Layer 3 of a small transformer language model trained on English Wikipedia (10 layers, counted from 0, width 128).
A neuron's activation on a vector x is GELU(gate . x) times (in . x), where the dot is the dot product.
The model reads these tokens: "==\n" "-" " K" "ey" "\n\n" "|" " " "#" " |" " Or" "d" "er" " in" " re" "ign" " h" "istory" " |\n" "|" " Re" "ign"

The vector x that enters this layer's MLP at each token. A number n stands for (n - 500) times 0.01.
0 "==\n": 405 435 120 495 600 727 476 372 650 380 398 574 488 455 490 484 465 600 670 547 523 473 447 442 407 548 569 586 463 668 480 656 541 637 576 536 366 545 527 523 507 457 700 718 281 523 456 629 461 494 496 391 650 530 480 593 616 423 482 514 319 577 329 474 365 793 408 548 543 727 392 440 556 492 573 414 338 481 558 434 464 439 395 426 518 429 558 426 208 345 499 322 449 450 678 521 440 576 578 430 516 578 502 665 547 550 547 410 666 538 658 581 629 716 525 498 455 169 470 473 506 458 551 497 602 545 459 579
1 "-": 468 337 191 532 424 488 418 502 559 540 603 368 396 423 583 454 523 610 494 541 406 479 396 576 390 633 480 495 546 678 583 681 467 565 620 701 395 574 627 518 483 605 470 496 444 479 567 502 436 517 394 608 664 518 318 670 542 434 496 583 437 691 449 682 609 458 544 538 591 430 424 419 531 528 380 395 303 573 318 368 418 463 457 458 353 469 576 397 143 589 448 331 560 391 534 268 507 432 328 379 496 612 512 461 557 724 378 493 663 486 568 361 635 580 540 508 468 580 540 398 658 540 529 425 605 541 595 467
2 " K": 355 432 235 546 431 619 463 456 575 472 397 567 539 512 617 617 445 559 612 567 562 363 587 537 730 560 743 343 607 541 244 462 534 454 673 649 423 485 469 503 406 517 675 550 397 602 633 536 416 523 339 766 410 606 488 552 709 484 464 667 629 551 400 540 529 417 499 474 425 593 610 346 462 642 372 486 575 548 683 344 482 585 470 603 433 415 470 326 570 433 550 379 585 426 542 383 598 324 702 447 451 487 439 685 437 642 406 443 414 613 544 390 639 650 505 527 683 290 583 435 502 509 413 402 437 539 579 522
3 "ey": 621 455 454 278 417 534 378 517 580 496 366 484 584 357 436 587 466 642 504 573 434 556 539 446 650 608 518 477 441 484 477 642 602 498 531 682 387 617 582 614 570 622 745 585 446 434 529 467 559 519 414 973 361 533 438 648 494 373 441 568 580 530 623 410 363 591 533 390 531 344 594 447 524 532 402 355 607 390 468 434 460 433 438 293 478 548 495 380 495 543 514 556 588 360 447 351 477 399 501 481 509 487 413 533 517 444 400 527 475 616 307 639 682 713 493 617 494 462 592 627 593 360 499 487 438 573 471 498
4 "\n\n": 412 451 378 538 616 557 393 476 727 325 432 566 598 529 592 431 385 649 523 537 381 448 572 463 576 512 449 452 489 584 595 601 479 594 605 545 498 521 377 547 492 403 615 732 316 542 332 427 541 560 532 576 695 627 571 629 669 446 493 506 441 596 541 489 454 875 410 537 546 711 462 432 668 490 566 446 734 560 621 509 430 412 468 563 440 454 768 393 408 166 511 376 577 519 540 515 449 515 605 426 456 650 561 471 567 480 426 486 631 483 607 459 633 661 513 713 466 310 503 456 449 528 536 565 592 643 435 504
5 "|": 536 385 373 463 565 555 489 518 633 733 311 493 455 478 584 304 506 692 676 511 545 556 536 549 610 503 684 413 515 475 791 583 541 581 519 537 498 653 304 567 506 567 528 574 315 534 501 510 419 466 453 536 672 458 470 582 686 445 464 423 597 596 613 517 641 776 468 415 417 671 538 284 563 557 615 472 532 507 721 465 465 435 436 457 525 450 518 458 387 418 444 283 642 457 483 378 377 539 479 335 485 568 274 471 575 646 465 442 568 542 456 457 653 541 586 578 683 538 452 350 439 503 676 543 506 661 437 724
6 " ": 429 359 191 534 589 627 471 507 522 475 481 443 400 508 585 496 458 607 581 468 545 468 522 658 613 467 570 320 434 463 501 560 507 570 609 476 418 480 766 540 508 624 477 563 531 556 646 534 287 502 416 735 438 461 401 517 590 388 520 726 512 696 451 616 745 460 542 447 603 635 509 487 725 563 553 510 479 403 445 421 484 430 539 526 392 533 558 613 564 364 459 332 239 714 486 434 439 509 394 411 479 488 373 500 463 747 567 473 630 620 421 544 576 723 563 732 713 514 455 568 388 444 470 538 535 566 367 329
7 "#": 441 331 436 514 612 491 547 388 616 385 529 563 584 423 581 412 516 580 358 609 458 535 450 573 637 499 725 512 454 557 379 440 621 556 609 345 494 521 727 491 582 666 333 454 444 543 460 402 489 604 396 658 512 486 666 629 570 696 447 518 445 444 412 643 563 611 547 474 463 572 559 400 374 516 709 501 466 633 420 442 492 366 527 605 326 508 416 674 282 571 469 504 481 476 378 325 301 471 418 523 697 551 422 441 529 400 502 510 696 407 479 572 440 851 517 467 295 658 688 417 423 447 625 492 641 544 311 620
8 " |": 406 206 618 545 630 574 563 410 527 465 537 522 519 368 363 399 530 586 619 625 588 416 504 387 541 591 621 630 434 508 553 606 546 639 581 396 645 726 696 355 579 667 397 458 309 450 560 664 641 519 457 691 483 517 456 591 669 646 450 744 475 626 480 340 599 589 509 421 580 635 507 539 456 400 481 611 395 536 392 384 494 461 525 516 460 503 519 534 397 528 463 396 514 702 433 466 449 562 407 301 515 528 465 409 468 736 585 420 604 738 410 398 487 455 480 397 435 506 353 407 444 517 439 630 557 499 446 679
9 " Or": 512 475 389 579 408 510 401 536 508 312 705 530 382 659 543 530 534 600 686 451 371 518 544 669 601 557 460 466 527 490 345 625 501 322 424 514 430 628 656 486 453 746 371 486 287 433 469 557 285 477 438 516 505 339 467 534 623 606 476 492 569 623 449 502 493 711 467 495 572 514 547 205 454 562 653 592 501 512 687 383 505 519 643 424 468 400 673 479 420 391 435 496 592 308 420 434 457 474 337 459 622 592 450 462 461 521 646 464 439 573 652 378 532 659 398 411 382 492 431 505 408 511 570 567 414 451 250 784
10 "d": 556 466 357 888 313 630 578 431 478 390 589 440 620 655 334 530 518 614 297 507 527 509 707 334 639 518 427 570 570 403 599 651 594 553 639 241 556 703 531 579 484 671 475 393 634 468 569 585 352 547 472 483 402 586 559 586 606 523 583 748 583 376 470 544 564 444 477 468 583 404 587 578 502 533 370 594 519 407 538 408 398 445 448 421 463 454 581 708 564 437 516 546 524 390 440 435 536 523 440 586 575 602 592 524 601 771 534 444 652 481 531 570 581 207 417 472 333 490 606 566 378 499 554 447 430 541 418 585
11 "er": 619 368 493 759 527 705 573 376 572 610 525 464 510 557 366 425 620 596 429 606 505 475 434 450 406 495 473 427 433 570 412 553 654 475 491 426 647 677 544 511 538 494 744 622 517 478 491 512 566 447 487 435 508 431 461 712 620 618 556 273 683 382 699 507 719 659 588 597 614 482 414 508 453 472 377 456 495 109 414 479 568 447 574 568 550 461 532 491 466 303 506 386 651 666 469 462 741 549 373 510 524 611 667 517 547 533 462 463 609 395 515 590 466 328 326 614 528 699 556 517 408 529 543 545 555 412 661 676
12 " in": 273 627 544 443 486 445 450 341 653 537 628 485 509 524 463 474 568 593 419 495 446 463 494 528 511 441 577 493 413 474 563 551 634 503 429 569 394 520 584 833 566 687 467 705 429 515 266 428 344 428 583 619 602 538 530 524 718 457 528 527 522 688 409 573 463 499 514 534 552 600 670 428 560 652 652 406 398 448 523 402 438 509 443 426 414 424 496 568 600 276 430 452 381 379 622 486 477 546 325 426 564 492 514 443 656 406 387 430 599 512 705 482 714 497 499 559 722 568 415 404 441 427 583 402 522 715 554 604
13 " re": 321 467 495 183 516 576 383 484 591 576 610 423 618 554 519 739 519 631 560 567 453 544 639 608 608 528 466 480 594 587 402 574 487 475 486 652 494 591 553 600 481 660 455 804 453 543 517 620 649 595 610 617 525 392 513 690 592 233 551 621 362 645 505 567 658 526 509 353 416 628 294 461 469 458 334 555 179 484 398 549 516 457 489 593 442 476 623 576 493 367 518 352 588 450 483 477 620 470 514 516 538 562 518 556 675 508 484 446 500 659 543 478 653 525 530 403 602 453 427 373 461 284 488 555 385 632 455 426
14 "ign": 526 432 361 722 583 740 494 409 664 647 471 489 650 341 736 466 708 658 409 499 561 513 735 545 441 520 405 496 611 441 583 469 578 520 312 796 567 501 575 499 474 546 594 550 455 509 447 556 434 613 395 422 479 528 588 725 450 447 557 685 566 529 560 418 440 697 644 527 410 457 486 664 377 496 432 569 478 259 437 561 428 480 437 455 410 334 352 345 385 318 547 461 560 473 499 592 583 417 620 299 541 472 619 504 530 607 534 535 553 734 587 541 494 450 435 482 554 552 598 482 609 456 510 516 398 623 594 595
15 " h": 375 443 458 422 501 682 492 463 650 414 545 460 545 430 481 688 520 627 512 615 396 558 518 600 658 436 503 378 495 471 512 696 548 407 681 850 541 500 592 409 449 566 556 723 395 534 446 396 581 405 523 615 408 501 486 566 667 394 489 549 671 516 642 553 474 491 604 387 438 593 313 653 605 692 220 508 504 487 638 505 563 482 433 449 435 321 394 696 601 340 511 335 554 448 468 706 440 449 398 489 539 478 545 482 439 400 627 542 744 417 631 480 408 596 584 541 671 418 495 269 437 508 492 436 517 486 356 389
16 "istory": 564 496 392 583 361 737 361 337 558 593 456 547 591 509 550 504 536 577 731 555 434 609 335 530 414 363 451 346 462 591 535 674 507 492 658 579 610 548 607 466 527 569 429 736 457 481 355 436 555 404 503 480 499 503 535 687 330 346 487 508 580 468 511 510 484 880 429 582 462 540 363 476 598 501 532 270 463 348 712 343 562 475 634 396 534 370 443 540 333 540 504 496 460 528 432 511 529 469 354 482 557 501 540 366 460 69 501 471 723 472 447 613 465 495 470 436 622 563 566 378 638 435 446 605 471 501 149 361
17 " |\n": 435 417 571 509 552 777 513 577 540 373 543 560 443 735 504 597 564 653 754 513 573 431 410 624 362 527 545 589 449 500 658 588 491 647 493 744 457 616 578 546 583 621 593 591 372 426 496 728 387 445 377 489 454 557 556 587 536 447 400 652 394 382 460 481 544 628 469 476 464 514 681 499 553 552 562 480 411 567 719 488 480 455 556 653 465 430 634 669 305 205 518 433 386 611 587 423 616 577 445 530 478 660 484 591 437 577 469 450 682 654 389 467 484 396 441 584 503 132 460 298 451 596 466 482 454 649 482 461
18 "|": 523 416 367 474 589 551 504 491 643 736 319 491 434 487 580 276 504 694 678 541 548 570 534 558 590 505 643 383 501 481 795 542 551 579 544 508 453 645 294 555 517 569 515 563 314 517 498 500 440 482 425 568 698 428 448 601 608 417 459 430 553 564 660 495 644 773 457 441 408 684 506 287 570 536 596 487 541 496 716 472 483 434 430 432 512 447 533 512 400 389 458 289 638 459 449 376 383 523 522 369 496 553 275 481 547 635 481 444 566 574 467 476 690 579 635 569 690 548 443 369 467 503 676 521 535 675 388 711
19 " Re": 341 391 302 314 454 511 472 474 569 376 499 561 556 537 592 604 496 659 465 590 528 545 592 685 664 485 559 390 623 568 282 510 501 448 391 458 458 561 555 611 489 741 448 682 544 502 456 639 454 600 523 595 640 397 553 630 486 351 526 623 544 666 531 631 515 687 509 309 440 583 369 289 416 466 471 724 303 531 296 455 523 444 503 517 457 473 544 567 477 421 500 359 616 467 476 441 615 556 382 487 447 658 475 554 582 537 641 530 418 539 639 532 660 594 384 364 367 507 582 380 445 356 466 426 385 637 292 572
20 "ign": 495 413 329 750 643 703 501 392 694 611 498 446 694 384 578 437 592 636 402 548 588 541 711 531 341 558 388 455 635 407 545 533 528 494 382 656 514 500 585 475 396 536 540 569 497 492 475 530 427 619 455 451 446 496 613 678 456 447 553 733 661 489 532 452 427 705 679 532 406 476 496 697 378 564 463 640 446 262 410 436 505 514 402 451 420 315 381 421 380 233 562 450 626 453 569 661 619 346 460 329 552 416 642 505 500 550 623 544 608 592 547 545 570 464 358 477 501 549 647 448 538 482 578 486 338 571 602 549

Each question shows the input weights of one neuron of the MLP. A number n stands for (n - 500) times 0.0008.

n185 gate: 506 466 458 567 556 470 485 652 384 476 461 480 726 595 365 503 666 677 545 474 590 474 509 552 413 432 491 518 506 518 640 529 623 437 655 340 506 532 465 553 442 400 429 462 580 503 566 581 509 433 571 668 320 405 409 284 453 698 514 503 402 582 539 545 629 437 456 431 655 663 412 555 441 520 449 596 545 470 560 520 678 547 358 450 544 575 324 661 576 351 686 435 539 433 559 366 497 491 461 538 546 562 538 283 428 447 676 410 317 265 661 483 595 464 539 426 377 577 575 458 351 542 590 594 375 427 655 428
n185 in: 308 546 671 395 456 557 400 667 503 362 464 460 618 580 425 440 647 548 433 579 544 350 444 503 527 518 651 548 463 297 751 526 434 598 443 506 468 474 453 506 521 509 407 662 452 572 537 567 384 398 423 491 583 461 453 427 556 412 425 569 420 642 497 554 485 452 357 576 445 823 503 404 509 471 388 509 457 566 569 500 419 595 598 533 576 500 566 410 523 379 773 405 546 574 648 540 374 532 539 581 491 548 503 370 355 333 569 632 654 432 627 694 345 509 597 506 654 500 364 422 359 479 684 445 436 550 521 602
It fires most on token 15 " h"

n19 gate: 268 460 477 381 627 497 360 605 558 329 614 525 391 546 270 575 369 407 362 604 702 440 330 509 493 439 602 657 571 456 540 475 500 364 581 399 402 431 494 436 554 360 535 252 426 709 664 519 474 528 647 544 519 419 494 547 576 588 519 422 626 300 629 403 408 506 377 536 650 561 493 616 564 428 490 610 196 458 623 413 575 373 622 554 674 494 506 687 557 551 711 417 395 503 462 615 459 414 428 487 469 494 586 672 503 673 384 518 536 654 557 379 529 629 673 449 532 394 585 529 516 513 459 569 322 607 497 324
n19 in: 383 679 386 522 609 411 713 464 459 475 553 396 586 361 272 547 313 547 588 328 603 488 524 629 469 491 582 552 547 348 446 482 384 618 485 347 609 521 512 635 542 714 638 464 417 485 657 392 569 416 515 614 310 435 467 521 576 639 687 547 513 518 500 469 415 537 557 453 688 515 532 494 552 455 456 655 494 454 578 304 613 591 561 650 400 602 543 500 406 621 441 462 544 459 436 557 497 640 587 452 536 468 256 616 661 315 410 480 441 644 433 408 540 729 559 451 342 446 634 568 346 457 452 513 642 494 649 491
On which token does it fire most, and how strongly? 8 " |", at about 1.3

n104 gate: 478 429 497 516 547 329 736 460 430 612 429 432 436 588 577 734 368 260 649 350 441 679 411 407 355 371 522 700 488 497 653 417 396 485 516 436 541 550 246 456 497 414 259 337 592 485 570 587 344 525 500 491 491 455 462 438 450 730 494 574 487 346 468 619 397 398 562 394 432 599 702 519 490 615 452 465 710 478 468 433 583 491 541 427 444 553 605 490 615 563 558 601 494 418 516 624 581 400 548 429 481 333 481 591 543 500 449 431 494 573 362 325 652 679 636 351 526 441 532 414 321 462 466 468 647 270 394 522
n104 in: 463 420 417 418 480 227 500 390 629 642 542 507 500 642 557 469 396 406 493 435 327 520 362 480 465 418 524 500 487 558 667 654 677 487 497 391 561 605 564 541 500 674 362 363 386 413 440 524 398 456 445 524 479 768 435 446 551 500 393 622 685 456 347 524 667 653 635 482 493 372 823 422 528 490 609 350 440 660 591 453 493 534 441 483 282 432 594 437 582 418 453 527 606 396 452 365 483 234 679 385 547 358 551 476 520 95 663 507 419 630 483 520 407 705 672 338 434 604 465 667 581 325 608 711 479 270 568 544
It fires most on token 17 " |\n"

n17 gate: 631 574 404 500 632 542 592 663 485 513 326 481 596 329 565 597 278 350 679 447 516 459 382 575 403 443 497 471 469 487 448 494 448 525 516 724 613 525 541 653 544 432 599 465 395 519 515 475 471 369 579 687 532 433 648 447 680 647 602 529 566 317 506 445 424 449 584 616 537 367 441 534 542 494 532 645 711 519 581 596 553 193 283 519 339 397 532 683 415 550 383 436 471 579 449 595 597 522 494 469 394 436 443 462 556 527 583 521 455 374 579 701 442 706 565 516 535 550 347 272 222 419 444 350 392 366 645 578
n17 in: 463 528 494 551 511 654 509 581 400 404 491 671 500 458 494 474 458 584 568 397 591 474 419 381 532 514 437 471 634 620 595 548 492 656 401 550 506 659 423 558 491 629 686 603 697 486 483 424 580 449 532 622 569 235 554 434 503 389 475 526 593 477 503 353 586 433 568 697 402 607 491 611 622 511 668 389 459 614 594 416 373 506 564 382 563 460 477 450 275 437 411 545 426 494 561 193 511 526 479 398 421 367 560 618 419 375 407 620 338 412 638 376 532 503 429 509 526 674 479 445 556 573 574 704 509 551 503 392
It fires most on token 5 "|"

n196 gate: 587 452 475 415 324 549 633 538 603 540 432 524 385 601 485 410 773 478 600 473 443 524 601 616 422 604 621 549 585 530 214 426 465 420 715 544 401 280 422 598 446 687 518 400 757 536 574 691 581 626 500 419 512 420 409 455 491 401 722 475 468 497 445 574 678 491 578 444 414 570 695 617 393 515 466 571 353 358 565 432 610 621 442 415 633 437 580 475 334 403 506 544 484 750 439 594 512 591 519 587 527 462 603 527 580 387 475 601 550 503 536 396 613 370 581 491 500 503 469 410 494 491 395 606 683 485 560 368
n196 in: 391 614 469 548 641 506 368 470 450 562 625 452 386 490 632 469 386 343 345 439 479 574 361 527 427 364 522 466 500 739 545 644 500 428 506 699 570 463 467 361 473 533 534 525 587 497 329 518 627 591 528 397 580 575 491 579 463 442 482 591 427 620 565 600 402 625 397 425 506 521 522 497 475 287 415 440 579 438 585 602 708 451 370 435 387 473 594 469 555 662 545 598 630 272 556 347 591 353 525 570 721 696 506 417 503 317 444 339 563 464 291 674 280 397 475 345 478 529 355 544 449 547 679 503 487 366 610 585
On which token does it fire most, and how strongly? 13 " re", at about 0.5

n133 gate: 555 520 637 558 469 430 344 672 487 687 631 507 223 442 574 482 426 352 475 438 545 500 650 595 415 500 497 395 621 410 518 429 284 594 468 685 287 476 298 406 428 598 405 458 465 469 585 377 589 490 441 462 538 820 590 528 379 418 737 557 468 483 687 564 583 606 572 475 405 367 331 503 721 613 642 617 625 595 440 459 643 431 451 357 307 616 324 465 710 521 308 490 464 536 416 705 349 424 592 520 647 403 556 510 558 474 423 450 202 602 434 439 307 609 486 343 232 554 674 429 339 433 483 614 442 503 555 534
n133 in: 443 355 358 488 415 555 628 394 564 512 560 530 747 241 337 540 413 486 504 655 376 438 539 351 448 371 414 720 613 426 480 508 583 485 338 432 616 319 573 343 662 386 245 329 386 435 473 603 255 623 442 427 293 512 516 801 562 750 462 337 585 551 449 528 241 536 488 615 530 414 456 492 398 673 388 424 576 464 321 473 542 702 586 688 643 358 433 259 311 380 398 557 516 585 348 456 504 372 444 416 442 414 270 815 329 351 468 578 377 377 648 645 716 338 768 379 417 618 336 393 391 619 631 440 613 512 267 362
Its two highest activations, in order, are on tokens 14 "ign", 20 "ign"

n202 gate: 483 607 599 645 624 503 429 592 463 485 614 558 417 408 350 452 333 473 424 497 691 512 619 369 394 539 429 440 577 718 625 390 615 511 670 570 538 547 555 360 635 572 563 562 331 384 736 491 622 494 586 383 533 419 421 570 367 731 468 455 433 388 590 654 435 440 532 443 665 579 469 625 533 456 661 431 360 401 657 549 301 571 592 539 441 526 584 548 441 377 506 374 540 472 405 430 673 503 672 622 585 531 473 621 630 519 611 506 512 627 730 526 539 410 533 476 500 525 539 575 564 491 456 454 580 506 353 520
n202 in: 560 422 428 672 613 336 561 631 450 724 291 608 629 251 491 122 446 464 411 667 601 347 432 488 393 503 561 553 672 387 503 554 408 500 531 456 439 555 488 605 540 419 401 365 503 392 658 657 642 458 518 615 466 534 567 491 482 385 431 341 446 402 385 594 628 597 603 472 554 456 494 558 540 539 431 472 409 531 600 342 446 374 506 676 393 473 516 348 549 515 357 393 567 692 352 373 512 454 484 566 388 361 488 472 365 451 572 535 541 413 662 506 581 475 623 398 572 474 698 444 636 625 515 497 449 473 411 545
It fires most on token 11 "er"

n200 gate: 526 354 546 358 387 444 610 743 328 605 632 554 671 507 516 543 481 296 450 597 542 707 539 443 523 373 461 497 770 694 456 478 267 453 379 630 481 442 270 396 487 294 539 403 565 624 393 423 403 487 714 545 428 549 526 465 597 497 560 365 574 568 444 596 700 503 346 311 608 606 534 522 461 455 224 480 407 454 523 478 430 565 562 399 348 522 737 362 503 577 456 491 416 459 386 510 468 452 530 478 506 481 322 536 601 427 424 426 400 449 351 494 628 615 693 467 454 442 633 418 433 606 555 510 557 570 755 474
n200 in: 484 715 365 656 381 483 616 458 474 314 469 389 435 517 406 392 568 455 599 447 569 367 406 464 343 573 523 510 168 361 366 630 487 526 635 462 553 546 690 383 338 614 584 477 557 520 506 638 517 510 417 441 530 628 639 503 457 648 526 398 576 483 652 500 358 595 592 483 497 353 421 464 439 566 445 578 627 392 592 422 549 334 383 500 603 474 358 557 523 560 649 629 428 462 727 507 592 264 388 565 441 462 453 816 604 592 338 627 343 535 287 523 594 446 315 410 801 396 428 554 675 303 451 551 441 424 510 552
It fires most on token 2 " K"

n29 gate: 478 638 433 369 409 497 381 476 530 277 449 359 512 699 356 414 586 466 442 431 572 556 396 411 429 714 666 465 409 453 594 500 414 494 729 542 537 606 543 361 550 613 516 522 547 472 384 469 403 475 472 426 569 573 478 338 644 407 460 407 363 516 459 513 581 506 205 673 589 482 523 413 430 326 648 545 771 589 622 494 605 669 614 547 628 305 573 443 506 659 693 436 526 405 598 480 525 375 333 463 522 651 447 547 469 584 637 416 548 388 450 426 468 497 794 585 513 411 432 522 451 494 475 468 679 500 425 707
n29 in: 489 565 297 421 503 456 500 545 329 562 500 403 472 615 579 595 545 495 578 411 549 338 629 523 485 474 375 632 573 598 563 500 525 379 553 533 465 592 595 605 261 648 479 529 482 489 475 420 596 423 526 543 579 586 474 595 370 635 472 524 645 593 255 432 474 592 675 435 514 478 391 669 544 489 428 681 557 373 429 423 503 512 679 523 540 560 276 482 494 350 492 593 614 515 465 479 739 532 667 646 434 570 517 471 551 522 293 517 542 677 622 526 691 527 551 450 435 591 458 577 371 458 431 611 470 339 674 451
It fires most on token 9 " Or"

n152 gate: 376 405 554 262 351 387 494 423 591 420 566 529 434 531 400 500 428 602 691 558 587 538 609 581 572 633 603 562 426 547 430 557 471 602 548 515 523 573 549 541 384 477 349 559 530 724 451 566 536 555 491 581 459 366 655 346 386 567 423 524 497 392 512 488 596 467 590 542 466 497 479 480 325 509 452 500 355 715 563 574 606 365 470 471 199 636 515 476 523 485 463 372 449 485 488 567 625 430 416 385 457 435 456 667 629 525 435 562 398 802 594 500 639 533 379 338 539 705 256 402 436 401 549 509 479 570 488 477
n152 in: 614 541 485 447 515 449 663 370 408 491 509 665 627 509 636 446 572 451 647 665 638 432 566 567 518 589 542 482 425 615 528 280 500 460 356 457 491 544 591 536 556 587 542 562 673 491 497 488 552 793 452 526 613 437 535 362 589 506 477 503 580 488 437 503 503 500 526 667 503 600 426 386 638 342 485 346 537 518 618 460 526 444 572 521 553 415 503 702 503 450 480 399 610 670 554 229 403 571 530 436 453 460 458 432 465 509 792 336 485 410 571 593 554 500 570 601 515 540 582 373 439 479 459 457 149 629 597 330
It fires most on token 19 " Re"

n192 gate: 316 465 409 446 397 539 484 456 522 464 595 500 280 624 513 621 535 553 404 427 567 362 513 494 599 536 471 588 547 625 333 459 287 397 523 454 551 232 529 416 567 290 558 539 649 623 792 487 656 398 574 564 484 477 609 261 368 595 362 510 640 616 490 576 490 595 471 339 654 380 600 487 604 551 477 704 632 637 444 444 371 375 646 623 622 386 376 490 752 417 481 478 616 503 455 440 710 445 398 421 484 512 458 564 371 507 716 515 487 476 564 336 474 579 586 439 326 554 408 304 440 467 357 397 467 551 436 500
n192 in: 348 417 437 544 535 484 465 346 627 398 355 376 500 504 624 641 730 528 345 427 623 538 488 625 575 659 485 566 489 615 292 447 399 463 484 694 772 450 610 461 347 455 516 704 457 549 496 614 655 679 342 565 167 508 189 446 600 485 222 524 652 527 465 571 419 410 214 543 534 382 384 230 617 588 445 614 532 465 630 368 617 300 543 558 600 356 230 457 546 469 658 515 683 560 651 456 496 531 512 496 401 571 573 307 526 623 715 750 528 362 258 640 430 437 151 477 531 440 215 504 556 531 351 472 472 409 634 671
Its three highest activations, in order, are on tokens 2 " K", 19 " Re", 15 " h"

n161 gate: 297 612 520 541 608 642 405 580 576 546 370 548 669 337 691 363 359 420 618 477 568 399 589 667 550 405 677 368 532 386 551 554 481 443 454 396 406 584 435 540 724 561 345 660 477 676 519 638 426 665 585 361 477 556 718 468 490 600 356 563 531 739 523 644 555 370 607 403 586 453 415 545 394 548 476 310 419 626 413 822 516 435 711 457 477 442 420 510 451 695 411 652 524 592 500 564 555 458 587 600 445 547 507 493 567 472 513 559 440 314 431 513 579 443 429 424 553 599 460 603 656 640 636 352 734 671 474 594
n161 in: 432 539 269 317 371 406 559 477 490 517 426 422 706 569 700 540 497 425 534 464 474 503 493 474 459 566 431 560 538 530 507 568 368 564 477 609 336 480 536 427 667 403 283 682 676 623 590 546 541 771 248 523 271 503 490 461 711 444 481 554 586 500 584 730 342 648 716 483 380 646 603 526 500 516 422 392 299 406 294 729 626 563 467 390 493 617 655 537 490 704 429 721 452 497 467 455 464 398 375 575 330 698 434 338 519 581 537 434 551 385 546 484 473 379 408 377 487 365 469 527 517 487 634 554 545 605 569 572
It fires most on token 19 " Re"

n230 gate: 535 586 479 494 447 387 423 736 432 434 527 563 362 607 664 683 555 524 378 421 644 321 527 642 573 577 556 559 626 482 482 480 362 563 703 554 670 301 596 369 529 376 506 391 559 621 626 509 512 596 459 552 512 464 518 462 485 585 399 341 472 538 754 521 647 644 526 621 549 525 411 453 461 541 567 551 424 422 704 463 581 550 640 476 479 453 509 662 719 509 448 486 564 565 642 402 605 406 566 555 590 582 412 544 483 528 575 596 560 491 535 402 563 554 727 396 347 432 458 632 546 557 412 400 329 450 506 669
n230 in: 478 627 548 526 513 615 570 571 454 455 423 358 482 658 438 619 617 431 529 494 591 295 370 739 334 503 668 522 396 465 670 330 395 488 554 669 789 368 410 538 362 392 602 582 564 664 703 416 458 522 459 534 649 494 582 484 500 584 519 590 720 585 539 487 550 484 509 481 692 603 720 484 548 419 494 455 516 281 474 546 299 421 608 446 478 369 442 404 616 377 546 552 444 457 440 477 675 487 325 491 463 381 396 724 398 557 577 419 361 420 459 410 423 516 747 411 555 507 409 558 592 555 447 627 323 494 601 525
On which token does it fire most, and how strongly? 2 " K", at about 1.6

n212 gate: 497 451 453 590 434 487 447 503 266 439 402 458 374 628 290 554 400 500 466 404 632 493 727 673 745 517 682 446 561 384 552 435 465 638 339 327 638 470 552 620 418 273 450 358 667 529 671 500 418 687 676 539 597 554 550 309 553 362 513 382 441 533 436 381 490 544 497 500 565 405 707 513 564 392 606 470 435 544 473 578 578 288 440 490 566 700 564 439 576 784 523 516 414 396 613 373 516 338 357 559 638 586 460 669 438 482 490 361 500 542 523 406 554 254 398 387 527 573 578 503 346 720 359 616 390 605 566 552
n212 in: 464 558 418 361 371 500 470 273 736 372 417 392 273 381 323 688 738 544 691 515 471 382 277 475 424 585 382 302 375 515 573 399 489 618 388 485 544 368 558 664 548 713 268 485 608 478 565 529 378 511 419 401 325 350 353 551 489 354 565 590 442 496 628 440 423 523 405 621 333 720 485 522 519 390 447 349 359 680 451 532 674 445 668 441 754 533 778 624 595 408 489 618 699 550 426 377 650 419 530 642 496 564 578 312 565 504 658 401 738 321 548 486 526 432 394 634 466 604 572 598 687 749 760 546 439 621 390 456
On which token does it fire most, and how strongly? 10 "d", at about 1.2

n80 gate: 545 408 537 693 576 469 464 488 392 491 590 473 423 462 497 407 340 356 472 524 515 434 607 434 550 552 470 497 424 331 535 456 509 371 432 581 485 527 500 537 491 476 491 476 329 221 465 652 428 509 643 581 485 540 391 353 576 491 467 466 491 427 623 485 551 321 431 466 545 610 421 297 528 722 718 611 581 589 534 621 334 654 473 363 551 455 278 528 389 587 515 670 441 576 418 597 461 567 550 452 656 421 439 542 740 384 417 370 289 401 503 346 463 626 603 326 466 484 615 737 591 509 392 587 462 419 560 401
n80 in: 561 455 459 503 522 550 441 689 548 359 610 639 428 478 449 582 440 351 513 371 414 669 519 445 440 460 327 534 551 626 276 298 512 503 353 652 518 414 470 435 430 422 534 574 472 563 458 442 398 479 645 363 742 340 478 635 251 619 398 704 686 472 450 431 518 406 476 314 515 651 487 497 525 393 601 623 589 478 711 581 379 420 407 441 411 564 444 378 347 386 488 392 350 439 627 526 622 506 626 464 594 598 580 401 569 608 569 415 607 497 457 533 640 418 567 472 610 558 370 531 286 443 488 656 487 409 540 333
On which token does it fire most, and how strongly? 9 " Or", at about 0.31

n105 gate: 428 595 357 546 398 435 679 654 342 402 548 494 263 506 394 518 586 439 612 552 643 532 556 592 422 450 424 376 395 628 488 443 494 332 530 542 544 349 407 706 401 554 391 395 438 497 477 566 606 471 667 549 535 524 515 453 465 367 603 643 415 623 381 416 302 560 642 404 431 548 609 621 447 373 711 464 611 655 602 449 428 529 733 571 570 509 452 444 616 526 571 645 612 552 491 491 407 477 545 552 457 404 588 635 517 484 449 464 575 466 520 503 314 461 416 497 518 390 389 747 500 464 445 612 384 361 415 514
n105 in: 712 506 617 546 419 525 428 409 530 516 742 595 582 503 662 376 369 603 510 599 453 525 478 488 490 484 641 610 452 509 626 631 317 552 484 603 460 453 432 547 509 512 601 497 535 485 466 315 303 568 581 309 582 554 541 453 481 738 466 258 624 631 700 602 621 471 426 439 577 677 338 410 361 559 596 567 445 506 474 591 549 509 462 569 469 472 551 560 692 733 296 464 558 611 720 571 593 497 554 402 531 603 685 509 488 453 525 536 615 628 509 420 633 265 584 538 398 735 542 484 468 318 382 490 429 481 416 451
It fires most on token 3 "ey"